Layer 17 of a small transformer language model trained on English Wikipedia (20 layers, counted from 0, width 128). Numbers have three digits each and are written without spaces.
Take only the direct path to the model's output, skipping the later layers: a vector added to the residual stream pushes a token's score in proportion to its dot product with that token's output vector.

Output vectors of the tokens that the questions are about. A number n stands for (n - 500) times 0.0035.
"ful": 361413593424487263239500516335217744357660388541707530578500980180300279453419301442473485774651336522432377691548445257103427529531236534732340454537562750418411739460405454720432687477516564367585569439359481401655519135846774408392390395493586307272541789786479575500513450339661649568519437477509566587227674430588433337586215703370495379339356628185334697168905435601450519627427
")": 605391517676307341425500606530454707486547497189582446365611628355520623463576380467536495549439500382374431691306406516516656569579611375533555519618567690495565584642611622462447575541516539553566422664500645472333585677431744396340597479620459569491355417661481470526566407515302419445529475392401337476377318567573500546415482472484643536626323540369507306431463638636663503390490
" Championship": 463307458543151469570500433404381681555348466372601587423283658481663449382476435476639612547694319542529489615500476513420555492438503580723487749416417647465494590670350536647653636822553439460409553441522376364394591583521556454746523377265422440560324520372609479361511580444507478548516436611535445384337633510654454381536495480453587348280537738453513523554565401459409545442414
"),": 542434457691300486372500528451447747373543531200521447381525725332459553334631309478500516619504548440331325738274309507500583545487613365507546471526572726601496558668481599528470715593500443652461440658512664448420556449465682360276648477607344458552302367521459440378611445545308470509536450496326341667262357455688644542524464469438771525640418611293468347418623538510639363415474
" Thomas": 487565498456355419405500440443639509528600467525647454516463577468314309461606443441420527593359348695319447507375300400403446544427393378511365534498472518467453575621375378582466553644525352548434615579448406484388340403579480434540658459417404462569435443485572562301489570453602475542379422512426492422417541481456637385475535574448609465439494536417388523614495537615474427651486
"ă": 541732458581349581445501564430463536532473536384513522270416504148348510333398470578483643497604559583258500513480467437370272541520572315936431431510438633585405618898318473683541657559556456528590713559478402484510438678693365309492497467271408451439219423348528428347526530463560678601557465741731443627409734413510670371604617612246630226395500772407421391271636375327301446618352
"house": 395655434548427278397500475526524570605609430496605620449528460286539376163627239639516619664547275352603345559621174460206469557550349338646407883274309491613528488505549471656380474546625375487497734500307553656254545300664642336548489288432550437476349570443543692609675460604677682391428480682244482419398723497600575297700374401316657464338494402353334591443736457485485338688391
" Richard": 576579509472415371445500482427650560541611331552661517554482525450359305411551374503419545647453313666392522548484280558388466517444343393490456518539462595510478467619381327477453551591592379511477572602481465442339395355547572460505625461342506457556422468435506525356496632437535440502478416603462535470403596569521623430464506597397558460459459592375386583523472543591475425509510
" she": 450583568302550412465500572565503650428547557393398423439322459378518270175515335522701378442603532550335484497586280550284517440458472367452564586372414658569404602420376461385606408590535418702489564329434542375500456485500346388538421507442517512653510502488670569296587441540522530455553438610741515598464552572535623491616306604522497601655526540544345511539503513494460497510537
"elected": 600561325661452390281501477332712571496549476338680509355483689262474263431321444428228579626438345766665511518509433525291269521375211405757546634451406664619528446927450428670542707505480460561299545420606508465390283354685454592380496630296442419390218572285632324537496396544584468766500453658500638398596698622587572638520577737282639508508497705282550527566649513568355406518269
" politician": 589569406339335368619500446449595452592555437376787444246342442349500441246459282484405611503381562527369353693452365442299388537439490374700492516525356830396379643606306412584459562581508251631481520473474314300370471448684731392600676436411362599473439511503385446527589450405570366560591409806490560352497553415613482473598647555424547572359571638211421502483475474433432350605479
"ric": 649455589481608430395500413538512710603740485471495571674461792151493331243439514425406372522582572826630493428551241594425477450726489482731415454409503478435267496702393387924389493621403339454708255560500448446490489560496511308419409532402207648316242378412617470425575461698649433595234490460315615402388549525420422512447626711339525698460442601375349684333323313534571462736467
" had": 507602547495455317330500529491622571366511547438571541382400460309538443191617516525637673447526684589414563674384365545373348344477418316448466490550432646475562549465322497688464638578457543631573618612490505606359386326528561305472397468466467622567495500258603596577450497390522476397504468481455477434514397366632595511533444466518585497543494662571506558371609389512425538508491
"dependent": 589454395424495399396500562483658459599624445343819469415495750413271302288513509469290757637456343547514550503374222413265518570388464426936573720622410546645399577827362271525523521693557366540547631695393358474637493396588574276332472497297509582359364500506447351549526424659533674649799471564663439500565473544503649433413482622299640523435385520248294597470620418484534177673283
"\"": 593250597485312368304500509382621735454409407318468739444479443454399459323558491461526613433421551742333323576406558500246600564701507680500302593465523424536582581356474539525448681491548586691559429481569654556227666651601751330393549590664556453352506401788475548660404262439672429521645486685575564637485547357605453523518476549203395370750441587532554392251553574437579445383317
" director": 508477449343487403542500605506484482472466348320678432407454618366265539306547310524424466579659444635393454438531432549277491538424249564605492625539356663526426646623169353639586628663477423775414529323483448379317476298719670449302587455530516541542425608519645391523460592445370486555596426822430414533517356523530534461534566483439566579437469659392346536310543461538335506543483
"32": 402593479604321433498500488606461511459604490363663496510442562532514263539533553479654749445774582604536450610403511583244316504579453357825523554438507595474500526689504455537460564468523472528478413500418461379446510384571466367309553508558498468560305590448419452445547582637584462583592459500595491531392716545646554605505480558356549409571546482440557489523505413481418475486332
"bert": 561511578310579237275501257552696561521465383492500632429410492298461295290479459568373661407598323567393528378198421668071414618673407481922519631559436554500405467478244645635384482646398349328441603602293587656410470606868507289461533516421497582545283522450530453294252467388686483452413472404440215433390810368533617504650563625540653605321548353199330421395470426550293296419391
"ill": 384450511472606584607500408433475504629418441356580375413540411349516386368582375529385458408471461773558494426538356779523493351484510369786336393477556654578517384620610347794464539395539302470583472423573530604390503338500602463281693586528567551399355674671442577258392445506275415474464500468427482578274635378516802419534483538346500257418835601323454487600467458428442330428389
" Francis": 552595498472328445433500445449658548401653383406639463506413485455432252391578383548462617606398407634224495556424342418313292559458282473654420534549368533534488551623293386572393664623533377494486535634518519328366301563629462461522586500389473465505385430571645470335536585371509505500436452600418444478405533452481537407551523622391640397414524607407468534568648525594399528640503
"jo": 326553505373442271547501488420506507373587361213428493565616430359573278263630293500407542515448314642651288632428322497444494524517506566776485452550612525537594422822448503525527471493642486609535553424620404369475468474497556408497567428554516490366360603413492564526417610636630476551439504659524530471510572221559457500677540714559682462365516388347494581580681411502445299494417

Output weights of attention head 1. The head adds the sum of these rows, row i times number i of z. A number n stands for (n - 500) times 0.0017.
o0: 420404571534577539423456485602518493423677591535573397511493415464559575571545503457487502573615325540516657535515404678698415478544541459449544505525524469598426272593559476476520489251520540378597496537534538663536478494543503343316486461483560530439346336293757362551426461543547542656535465531461368530591473526399328480359631493626552494658479500515492468455513649288355430548543
o1: 401487533610729705647421412597354634620481439578354402557494484395604544515500525334454501543474452276521429518770493394568468644562808533522670538450476543652378506535443476618469324300582421355502443345247494386617539618490548400581540529520611478368492529564593490414587429647499575588615352620582411515351626506329507543551455350447630587378510334512584399665399485244407373440613
o2: 551564501560372598501715502406588377521404343533491471474516532510536478540479618604469544487572529493526305576596372444504416433413579600606474447513354441622446426465310661505543461527491506427470413660664424504380610493524453359429497537481555530354364499641464359588428525582444542305400560607330446686480421451409643426466454438441640568697662520420659534449337424519362350444483
o3: 555447464575496482396160520499472616423591515402564485466438441534391614498593532440524498493482568516601590572395564507577508699713504501461660410429628424460350475628633443499555604454542416389515525428436597570609441570543486419462486560582457402561621463460567420666476481446473616564665971519545621458486463396451436542527569797452471544521359619490544419479536668484683402584478
o4: 438385525691433549514615522596397537511519442485552508446534307367596450364623531442593643586500577314523385461494626451404563467682788525470515427356553517478496550442772632432593393512582731545535661579381389589632545519451438525469413520601395487625439633530437591477506607547362565452550246536518345567391508492455678563612539570588543237508491442646447326547502370629445479526477
o5: 474340607427329465536417417829479307419573511370631591338568431485531503382472572398508619547420479450438590549465589598530471408587554485520498349388557579603605416598576329534708401537259778536512457583430569514715565392609669651624446318547435625478562455502686544523633606505472483434691071408381388449478564527651348545399658493479576365596495458622468501686585317587579435558530
o6: 584388471413444516366635540548409644579490516503569779548413418428412501523587577487415522517502527480622285588505508504218403430474616609623415530353560436568331432507674507520616504559439680347372474442577453308464683499589684650400569458539402411524573457504582419442438473455473571693611382636479598556536546429460496519450594447398629312463427386475621401505551525625684469512457
o7: 458636531415503474539467531469589235396471522686518354477515512545547431528409545560503541532633476443612540414467537522448488456364332475421498479410491516513263485501507371364621209439320501337520488475511451375607273349642263783528467465387486627581509515412518542431573617486577447347414220368400523489506520542416408411422605650610394479517715400621391456658387408518518497644555
o8: 504535443616522486458476524482777479409425555417481318394484600445433669562520550544428579633494469586484531495384463645482405380549618403341611464600551440489479525617512609443467557495660424457456606654743505567311549511501613437341438553531411380517503518475388593588481527248491446353526693511581424477452465426417453442403401406417618699392571593473498648411551552532584548476417
o9: 478630719514447602461720540508666436530455511664429581562486537479506630426274533463398393546468382839494524378663628428653432496412394592452507515607488412510418616337434452442436660476418427468354598568410645556375453624355581460516660459515522411549515502471454417404613586596533540534448219466502571612556570458456512493493428367579465455486529531411423721511424574503565458359450
o10: 510538452610400513470252397530570495596528405386666683438605574526398409651513471552568588473476463492578436457536402450440524558541523536573412550427545775620521667486349531518367458430351559591415507421410535362425677548534505471497592562531406442434583417611644289328500424610593565539590660666437588517522608613422599475551554382412508559643394538455458501656560532524415497521675
o11: 564560588463523496614117553625604368564407532517500385520563538538447454594476356507362540485483528542638598390587493495360573514460493482496444527543421617552530620537351342493585453440489390382406530431266634386575493493581596681517548343550314434537610475552457353459576634550584352375512470584533591438467521443432417492431636616541460499571587420496424497554434435552475289476680
o12: 366527477522576631592378578514179546601633457438477898562402421437585475606543530554538541497491470319559236450572529393663438608418601535385382439378470592564601498384536468630568647566644488599496535558455387629709484404499356407447619452442675502395153532307455537553482409511483716492508735510285261628471583647507503510612175257638429472493507590325323491481475350351215585263518
o13: 477411555575363696538759539404359565511566469460582555435512417585366500407589609480455514504475478534322493574524555413269538655498457694650591457381470535495461413390483447613470496581542599648342319477469382458480638487449759556637611477400508571434679524573460598497502512419458449622522274578643538330555562546568453497571583471590497537560505461498622548416488577436514538405445
o14: 507542478521486431432516493529541477494421407423581593528417614581512442653369491574469579561507485488449511447510484452473607681532385474470437461520492596519566644478421592484436518663563342456437520483361585606473432294590544614455432500465668362480286554525518445413490409580508574376560602541415570539457552577465393628463391467472517408503463512399432561483495368548561513463357
o15: 556444507389536497585276447635526343602518598531633194574429439588605598373483560583494774551590464405607515502632436478395397544446531583599588547560478441456498437555504253666612221484349476310499413403412493409662370477638451525560456497635396521641625503493510496595562601503356345507584259516584524407606663442548338488372478549611479464500539460564529587434611443522350468514519
o16: 570603482451408517426615445476592492441598376509623396385534478438439624493454656515350542511556487589603514497549404520435439498415533729455423513492458470519349517433417505457534349465448425401405401560639551377583374525656581579498579499586502509392559443459595375579507532464492425408524178617471642519658570433474354488538635530471424395553585348399494489575462593697610430548472
o17: 557427400432481544427584499424390589550589457501590581463332446338547577408583619491538519489587453339561233515538561546391367519430545774490439555366542322639385499562543512459560558505496564243323516497578555412564620531611615608417638502647354421582421539503365416521558452609420438591598334550560620669545675325614352397380384485611503357490560400506548523488460523566617466562451
o18: 534461369386529469353689451300550566498386392371374517349513508582404614562449487673437480442469414313430410628432290569466530507438587528668483430531429546356449580638596590533410527422424362604499471577584608510326642577514681470449624539649499358312535427602260491426589472641629550409463697530429621543485579566527541562533509528342598430531527522512530471581414525731710507544517
o19: 395363397600463394406273568265545522301486476582430612479503426422660553327576453573450583554430414681526673331548748481313565479596508355378361352498507524450439517613751426306395332330435661506581480484472578673527441586562414628430491515597618558510552475681447517635510496650524437335488548347495481601443528379583552487349620670577361458601496511629348508328396546659624519485521
o20: 547573417432439488316257621425522668404476654497526459306425519469446525606578392721422476538600301670458531440510621540426370362350553625412486516473476498469494403591251419535529638435419444314429519612630527625435486460628573577377652606423367459565590406460525373477642662518427322576386879603554592605534621533438526287460373628749512552614497557472494597537544512409472468516620
o21: 507561645410514389607251556626550407336513535463505428407535482365438541417436373312521496550566513503292564479486586564622447473507386511404470422534407625362366550555506524394647463498532577582606564555617504556455388466578509568451471382431524598531560507354574490428479625536497458422400344490396408505454362554613390530461544466592564417468656570383513493560459418566528518580587
o22: 471503558371623617522496389320602549511387328526415650512556448541513475329628655359591499665421518484492505524554532518599366570407458390444532553536472564500446599410536501553499593547644571579590400500553585557541453419516506520547451342353556586552515434588532537549536551323566508428444818501557415500558378468542565548566492479407461547494478532536563492428612264459406494501685
o23: 603381475513437544423592420556479558481372527330417565538452634402525595623545430557482575577413494485525476610399359455403657454473721523637596496489478547482539630556496641632463501498433382593509516502466526341490626564618616523298582566574482401504546437598442533488613454576504523377442680550362623451569581458432593507414454356382591465496524432447541366436522612637636470450526
o24: 484442579426411527535400630382419799690463460450452472502400732610578535470457479550577362610474541458521483613542552396510565602495472480393393487630372648538488643442542717421577593547477529637540463514583551315373553390413489451562512548503443610433413505921463568592409445464402532483527599636434477457350502486563482618479365488370561564493463483489525230491331383388668465397431
o25: 550639563655285435674517527578547456598659543571591454512660477517506494574554539324529367552559626506506451447431598622609456527475407430558554449555548569403494545399392530529376596451534624541414557547443391459523516555541507424553513405446504483395381567436554541360490572423401371626339261435430320417521307545533546653563495404570453546480531424372539590619477586490566497512472
o26: 421592595476586264673566448598575470568427577585490554459393633535615617436490547549495531382437518526526672309519619479535483454582455297401345607693443493571730604377449329493474606614559459599544480448481627628480453428478344543478563235446568504490439559409295475479582387490603456438592443466601415628362481418446559415420302608554459577477389425459421570380462335436232697458485
o27: 484396649488501518618593583785504640633456574519625563518431683786429500538485466361376598526336521582520563528488467475476525470578565394596640598424474511588664353322528461662590581578565528514494497356407387473456618452419672410516510398438524419329565371384603653529412524350488616628775435496473488336446512688451445424482447480447534627486520538458601439487532555353456633359448
o28: 551482396392485707352347484353621400379452351600401527520636468415627515485492711620549482523506494453571419589580531504625602473450450426504329603504501384560360464424485443460441435468537498368536442467382560502693426512565497614537467392529494588550449541567554456439570625475564610318485536453444556635478387533416488407411685685501466267638619447543513514538466400583508413596541
o29: 375464337594479525597112435352363427512504495626486536502428574570516546481520484556483480571438535619662444440437587522403590658633449427331571408400540477459439549440701340326398515610552512533416590604529509489520471473503494497426465515459611418705494464483529521563512585509470435420575372437586425573609599519589403562452474428621384485493392388557434564390463562402538513493350
o30: 397454448403309604486582493356537502512518494546593535546568474506467554537453640648513611423561497370569309467476490577523429626395552574638550551559513409454372453549608669551444528427427605393482379635654521496438660539521508532490541576494506579446408487590491583456564399551528526522430519562483477470551565585476514468566450405477568420481424533540655489493445423547510527554422
o31: 382494447521585442541390554361465561343553588285460559479337528428413439361667407570508464503526385515325475534501609430726450505500380406613603364511579446415598455781615690586507541415532536580631685538596506769426453484488446552385547523397644362441423580492288501412479505485473514405518873422316351466511532487601389562493548641610495386501464588389597384530529331558559449496372
o32: 519644447422679571420390537320548491499450472516364664439557360535331517604513482765508491461552443457533376343428381491434419537403493484491417506547661422544456361444658405465433459509496392321455460707553659621443529525562544533398594458512556445530482409371421376368555475529712461478426793474599557640465499584413549443384439596528570423562494347561434652572593499494473487581527
o33: 599523429419570643548297543432561393487522529465422295416695443459466425509540337591559332610578615385437321531443535550488473636474532525673496422488462551389529551584582322424522427501426568428556592548430439682537481530653484547480489448642320427524477584479412352423665530518716394324442807369599341631326528519504588508360410538612322501613509556511434479547372395491514527588742
o34: 625536440496433373529342590494599318402542450595621368548614501557615545506476573345476467605478581698559476537481494613380478476518223538448548492462540615395243521477336433473521472562457524503395431449422331296679358486601394656614385535406507554652525590555736471521384679335348398494508192539433481412652292523448350458591688523553278476470627525410502513536496688519630444673470
o35: 521520393538453488597631530556430364509370554568463350596498540348439536701551464689528456351622384255520495572522363496475704447408478470585418448390379573492362540642538506488524413454496445538486451652662375443494462367490305603512462485426527606598533571346413475480556440657529548371321409451567400433452587522473619513380523441541583573362466412620525441440363513526312501441577
o36: 491577565599473487494389585364571538542474423426640511475436596520503567431485535449552546524603546441628535655517515541483398480573599403387435660649502537635514730489446503453637589587524402740480476404453546429197528603500595509524601472417540615512623416596520557543464393397516569446516767550359504540604320540702588676480401530390549675528472618509518483338369532491437523365586
o37: 526506646448517471437791424720517531488630531501551503529408502567443494585478461326567572425389561699365464549545534512448454480504521595554684470464512476392563307488460450501486588587517490310465614580472485543489544527397548502455418569605311390422325494384394414548421498494419472626631313506484533544529571526520564324616639459393625534468434560479554515428503547452553422632389
o38: 480677522637511571519545421421378461614473414524494629414553478466589410392591379627446409433553396404393417452582521424711506547522723458469371421623467562541838632470429727456398557598374578644624599606548609632341585507405485404515658498486471446376277487612329450485436479553566518433428635477584391728340432509445609650408288477509598455554469554519438505538504338444458535313417
o39: 499382662560515411530679339695441496617387525417510443616454536485611641512563581339473512472472509418617677582579459476613626529573492474504390611450399634501601555400427630543434436471517410630529403457342481330530577557378565528625499535467538437577566370553538636505457497438491527628573107610549561399476464587371470547604612371492558539357444412564441325486614580372563551479543
o40: 294545541626412509545661607483480532542649524618591597482305412410446466379571490457499532476656518551498470509449707577525345468583530559338422529542544304566417537485455620447535535562560763454428444627644475599273355538408591468564536571454476561516370409490538553561499470493426492438505440498575431559428557448778469651612365488580528528511522554524416502507438541413561533428509
o41: 615505547477580461410750566448524530548455463460505635711540476423506356347506626235399466496395578595431364478537722453525570525479486545407337464567483466579511369454504509272464516552695488591501454488487472601506329440491498521502481587532555630548346474610394553603357445426479492419550550573428521499464430570541483518576558474422441457367582540464359564539502386337592447439579
o42: 555594592543579506439773523404583415573582544524660446506490482347407475385455671332658588364488594599434488525523610443509313445449520561463509495600476508560344540279309472595531449554530470476516491416595386450440417481584366480446508625512581673468616560302483539557424463475405393537394141552458588507566548332594560525529565317505592575544606450471574659393424560628361533573452
o43: 503533529448483447390482393423437462544443525495565648613423520550566494672457486526521448485447480624470553494455382622473447511589489289493595543382512442561410501454464529468484532517566527457492484381434500365466692493592490531556481526513529447548442565508461479497436477589537491590455725539457547458470449392438666538522521351383475573478396425504518395491537609425485357477523
o44: 404411521617463349633427464502527427576485626491455341616440740642462543721468489681414466473466573505568703483405449486608518531534445366445558493581400563598548672575446551444409440406574482647437457479491378436421524502544310533532574641429493518502597550448399457601499541642600558337446474513403469462422605480423557512495456513459398699448555394632449401467466586436390466384525
o45: 593437512554265565624856445571502413561461281551603723686521506579490685435476688409517772461515613447496580493491608457542570555564590525763430623389431593292474600471578466632476523562464676729640495481414459486489581627532554552635416316462487578420419515337493674517409465520468487317533192482454373410648355496604534626585717352441566409471517540554653526519492593708411549423403
o46: 480556522282533528622405563752605493482484472452481343613642394460564574548515453619484539520410540580424390504550476568415649526463469376812415490586539605255592527397536538653434542511562688705552297681477590573637564579358641406501508454568583340488308507595430461393540466436367438398408442353448383405517392682470464572531495424456479385459461545396519504543576377691502516507439
o47: 548560385348489382595176497566648294405592495560636336537537464539530506438439495437398627457474550611538510525506573554391388475482325486609576482574590478270372454471349168489555497534414560460383475404448478375735325502687363611482491461561379492532509583598646371590489573424568388441638433386381616536730458589519297441538593595550358474452608562442484559522485536598501370652423
o48: 490586497312575460542456475394550442472446479530524466459653492530358738692350563764633569365586470458511532389405528503609460625425577352621421462512481512346220267519652341429376420420410420329519506610563585512533431626601371562456611405475600579479461536367470468439590460482726516399429652423549491498506447712364561498382534550449591505489594421534464435550468432573521516593453
o49: 456475308468455379522903526562487412497517646513445498535417466379518596463555482570564570425495308459486530525463579552594401269498570574468256409241644379620452422426493649493510389366445507499384464430737555390382403617640510385509536549521486288558311475443651416753347358452504573545617468576419611473636484443639389603456455593370527559413581608558617515478579501510472463483338
o50: 449557504623602453387238541489479628681566482697638730693451587724445441717590550361510548474455371610730348401549343526439403549372320408372522669420512363591328540331401438572534613551667486303340503496630458334449539239546446531471533466445483363517400498392528410285453717567422567648566589673281462446453539632456496438494435417480527493493565356363481577428454545440413548473451
o51: 557338442338607413483710389545498454473442403467345425566521407579458583458600498490435511415469415390337392549536367561387565596393529548785291461417452507380486519598542484484463395427356539535642287405460531484584584540475501627605597419578492428477561520588424468327380492488563448569485537468508494556561491324760516590410607484472562334491386425647614400455488557598558507523492
o52: 356600480421496525586181401557581496314477468521321556357649425359464460368443484418499442558473537646452528372432451558564485437449482382382313486541467582461615499408541669405372564623731528497507538693658514689449463350496553505493505470348657626475529485446511534439475376399651541313416695414591427520353304514581489487418325538547560461602506607431433534490552353462354744508625
o53: 434503331615510441594719623590565557590363529543567482539365647548475601375453488548582608428405587335644524697534383489486559266541613470551541594428366522555650595451481587602506581563528309560396533448446495330366525581450452431425375512510427488472614475515514658553379263379378555395684380647629555440593386372446593501644650515412569469376451616620556379349453608536403434496451
o54: 424673653418594562622560356549518409475646391525244506451606375464395363364473267475374455395475537420334435415550484519444342563451466516449530401571567213461609404552515372435523511554680427299582547676616492740463305418469579464544571514417556539486484569404459547480572530631473329349360613483543576471388551558708603634449421550487501501353566408502320665704471279499280443490515
o55: 549549492637399498466754520491455484542420529556533462576484552430480478617517576595498512532574516373462518517553425472611507498468506538498532609359395483675391419617514783481490417439562476420521450593547486575473585540479515414498488484379590482485395530395517612445394571557397582514427318513513430471421424449303527508431590436611588476385571496460647440529508577477449440422505
o56: 415392411410419475518500476464492436548550448420592389532575421569620617551578425604538520494495345481538465583562330610504624535488503531471506455551472527377649585506236507506316575478433372672452549463532621370496659693572545602540482374500435469489447536644630398432389546567388427608418469744480480330646405553555453574617769518365431543555524523500495489328570542363534371379485
o57: 614468527533555485526731448590559506453472446359535303398559475495518484404485467523425632521571427482530515516467374546483518410480611569608637470574443532320672524572410577540455464545606453475548490741624435582417490672596667520433422407446389554395491515542427443590548609521510451388481630428515539445521503473468358426478490456472459541482574477444453455420426435554558392494538
o58: 409486469514489595475621658513647426396475529614468399445506734436532518441618627468526440416445335600521526620520558594382463519563320317414514447450634534392440535296437414483477547392406639519454394332508527576480479350438306407534504630476562498367643541450642476533522541393519492581574424376416624535504459441603469487444552578635234722495539519581532482459581693450581492466525
o59: 535493489392548490488489409372578529382480345686342703383559392517464404447478631516402439476443503836496411558491470556466454563453508417430433606404572393539356464440477341451493560636630538432546458475501531693523465434407615477683430590357678632534733375405603611477626438438582556520520723381649552517618478444703502468477372490425501348507504537473541761518556550498382586518523
o60: 425590550515659596658620533473360516576501500388457461509493410496514373362542530484440618469522553322416385563543410338528552566531557575521529352575451443498680506387504616602594588647508430581576445625658433606487387442405401449548501600463455530450531544443449567656422457426431480357469596516619362382468550480567515498556269516407414610528603549508481526431555350486344529361494
o61: 580537475467459670599510474394400530508530491734477639641434461619498518456561386524323409478579330178556472320672412522530582556484455800579471503445390451532510584566574357494571474443431628418370619357463522310573501487573570714446637362488454325546407713501479345390439609634500517607526309739534583477549517538304466438564665582552489361325595409499579442626474415380460294447409
o62: 445429412487431548510723589426453505687495575365431453472589533485556424484540587388538503410381593464481391523516585389501632545648510476492375631365523683547805638219437524519443573544555591617498362487399429538391580507445615411571442525566484483504463526559506599596495376403663542486591602506591416507509605619778527552555417371365522499484342570554435604221559475364345418393556
o63: 463403508616410595627443666711404585652619514436710578663413658468472531529585489399496620458451578268422342590491433518487633446635615477419560457530461591567581545427492585548621636568558468705419447610444518432372562579416504461433439406635407577460442537424526413430396518539305510505610328695352348409475497498664665686641640350492550537578417413485586406398443676409541408361545

Each question shows a token from some text and the vector z that the head gathered there. A number n stands for (n - 500) times 0.01.

"ie": 564486372574477519533494472392601492630426560509463551464572478570483370511591443481498447501534577536640403503409426479403467519491464454480505539473541446545437464429450345477539441502429464
Which two tokens does it push up most, strongest first? "ful", "elected"

" ": 451430490455367436504538554481427577491562480593526537544317544430531581574463444539550490544515546583610548531409408409345491467566539436538586520476496580392535485579621503558509543448590507
Which two tokens does it push up most, strongest first? " politician", " director"

" \"": 508364503583381459412452517524658547556542608509550558603578690521382480515374592459534551537538565454600427657429472520475425451391518470486601499509573538517505423476655509484564490410546498
Which of these tokens does it push down most? "ill"

"ar": 485523538439478350377440460526507436535539554459440495504619590494528475541453603582436581512488649546330467487482688420487556379544524400545283460429495325714436464503402452489494556422491477
Pushed up most: "),"

"L": 461495558455438468404476514528423491566469519447494487576557516462505442517495557496540497533490572512377575509396601503587559414465532513543379474481509526626482645499436465513490550513493503
Which three tokens does it push up most, strongest first? "ill", "house", "),"

"pe": 462490465552387509444431503496466502497657441474431545495653531470536517507476503526493522533572454434468446512394443449447355470573511490578494424454423572472470453516567406556513429432481522
Pushed up most: "\""

" as": 535420568511390467493459555607538563550488512405557542526555628554496355511514540501526540520466621479495471579505526443558507441507506401503447501518620436622440563502581522516569509480440542
Pushed up most: " Richard"

"an": 455548422524499559411498456420466463546446516514475470372472447541549488568505543480492577403500471545505446507416517482534502510518462426477536445449468412572440484435502511538500497469559498
Which three tokens does it push up most, strongest first? " she", " had", "ful"

" Da": 504302436508250385340496576518715556507568603575666534613531711508331514454432679453459600491521567445655486686452435593391381555296567526502659581551504642443574412439753497455519511364569478
Pushed up most: " director"

"ad": 427439483442458426488487536506491523670373581503381586521586558547472445567496531503500499487489694553425519534398560390558538444502521339510391468403653401641362661501358475415578572509506511
Pushed up most: "house"

",": 515627571561490559561474486446480536508547444597557650438390677537525511462437422481563533466533576560503467405491468532543474431492433303542566490564469331569410561507508540416407470657362452
Which two tokens does it push up most, strongest first? "jo", "elected"

"o": 530682592581503593625472469429482544502583420642586744456360741534519527430405386480600526495524623582495473357507440554551461383489408260555572516609465319555379582529523561365377438733311431
Pushed up most: "jo"

"per": 412495556501434535530464469494517535437516532530474425548420423471432490527415447684465436514481479495461498492539604458561537394545541526442467422408568459431512337568438553587534603489563594
Pushed up most: "\""

" (": 455560637523436468484529382383462483424489371533532389441441388570427608552525323510505481368431455429585595425573484582410512551465416406473452364568472464503539515484610604574409583517495551
Pushed up most: " politician"

"%": 413501516569499432505546561556471563436372519527552609482568563474454556539401557396600553504411557425550516485444451505476458565560525342456550512544618335432507386474498471578440450597498500
Which two tokens does it push up most, strongest first? "elected", "ful"

" +": 552492443512519571518462598344506463494494539476479543651557532510564558545492407480508532574501608569511405530463471416460475401625560404586563590494489588502452453503577501461518382404518508
Which three tokens does it push up most, strongest first? ")", "),", "\""

"ing": 504528589505465433489496518450438515482392406501471662503474497509513538467486503388510496444477499429479569497533491539478496593524462417481493465649469415418491398534471527554436504519458477
Which of these tokens does it push down most? " Richard"

"-": 640461653552434479385325519341451371667543470533388391486365548382350471548585505705410554522478539435386565518435587430650375355517588527496405401455576522378410453611542497497576531489577629
Which three tokens does it push up most, strongest first? "),", ")", " Championship"

"ak": 462431521606484468493401461524547510593524617400503548590625629493473527571352456454598504552538506441534372588431525456557538403482483451526542418498586491557433441500546475511585470444515508
Which three tokens does it push up most, strongest first? "\"", "ful", "),"

" in": 446508492496507579505477475490501557520500528478488449556562479504469541445490483540574519463505565443499474472485492506455483450514489521530550522516482468528464465458501478466492443527477512
Pushed up most: "dependent"

".": 519576443555432505463500586383436544355510485559491420474419485557577489514378394598513537383456552498529361488530498540476601410473409299449476409374533438622572638475628589516518617514451547
Which of these tokens does it push down most? "32"

" and": 435544481535490559511543526427467558444500425547487472541526500578531499516494506578468512538490543526551533509490480466454430454482549417547622536421525456585511452409511569566452543470455585
Which of these tokens does it push down most? "\""

"ed": 385556520594559465500528565318483553532443451445514519622454455429520525537559496335437529589484497504526532592386479471420432399586524460453549486518421601504573473535539502472522502498524463
Which two tokens does it push up most, strongest first? ")", "),"

" Al": 540307508397290524581568506520584499618505541484593656432594663673637402476586427498600431568483621522786412438478355400441524568450354500559659561412722392648389595472562547595594426471308349
Which of these tokens does it push down most? ")"

" family": 415572485518499540503547506426449550479522425547512488544520496547533479465504526557482518560490544520567555497455478462437435453496567422560622542448502435549497418442499578581464543482438546
Pushed up most: " politician"

"ep": 544488396570480525525484479396589499597445553501464531463570497562495386514584456483500466507535579535617416509400449482432470496495477456485489522472531454561421482450457366484552457489454468
Pushed up most: "ful"

"N": 453423532624491476509397445532553520598527623395515558593637632496472545592336415429624503561550474428578347582437502457547544407486458459536582403486594502550424441486551473502593459440505501
Which three tokens does it push up most, strongest first? "\"", "ful", "),"

" $": 485475489604520507413453580320469529531477570514490470638504530547543562536510442537527454507434494535555461653458465494481428398543558451555539541440491394529503440432596643490443478390479539
Which three tokens does it push up most, strongest first? ")", "),", " politician"

"\n": 433499548545523481384473527547428576591533590491475459476532522512503448508583532475522628499508576502546473550463592463588449390477513502542520462442562422590415598529487482492551587575496580
Which two tokens does it push up most, strongest first? " Richard", "house"

"ta": 606527517561506495487471462472469490525476514464514479470514606487490471440449471456588474512561591489464511456513523484502475481472382461467439543502421522478485502546501424468516505563469501
Pushed up most: "ă"

" no": 520455607619427641531467497406519462452385400494462491531544361544333663592460324494473515460558424506537511447546476526411492451512551387416485397484351475429400461408535690516404490434462523
Which two tokens does it push up most, strongest first? ")", "),"

" d": 511481500555475441499440502436477510484572531480488538621517578434558537469450454435547488540527562507442436576405516476422463365572494416496452461438435523523511402570623520495543473521427462
Which of these tokens does it push down most? " had"

" but": 473468536529413556366508599499476630450533395436452378451618519619538506519418564535512581517601452540514529498445401410499461544489572476652638486456475402660466530405449479657510561375418612
Pushed up most: " had"

"h": 487482470558448460530439505482575540536422540544404475496515540514549495614526488483515552540562606520502411551423489509515469440500492514500542519407552457498495517508507386445510394515527521
Pushed up most: "ful"

" Re": 404512545477426540543468440482520537445518541545480430548393411477415490514401437700444434504468472490471506465547597470549538391554554521439483405401596472411516307574437575584520619505557610
Pushed up most: " Championship"

" Mi": 307466588392368428405517509467450567520462515448393484617456535534409466424499463569425509497455645507369499530430726359580561369622523246465437490406578413628385579501370594505557548493465381
Pushed up most: "ill"

" U": 437424391432472604548516505405370547355713513574383461567282579419439582436427328632521462484386624620510481408515414545390509493607567353421440474379553581355470420583571540564552497450495519
Pushed up most: "dependent"

"ur": 503533442424433526549608452534444613427531525535577469528559625635492451422421328542485462542437568536473468445593483465504625589467378411523456619522445531431388488540439522601416512452465504
Pushed up most: "ric"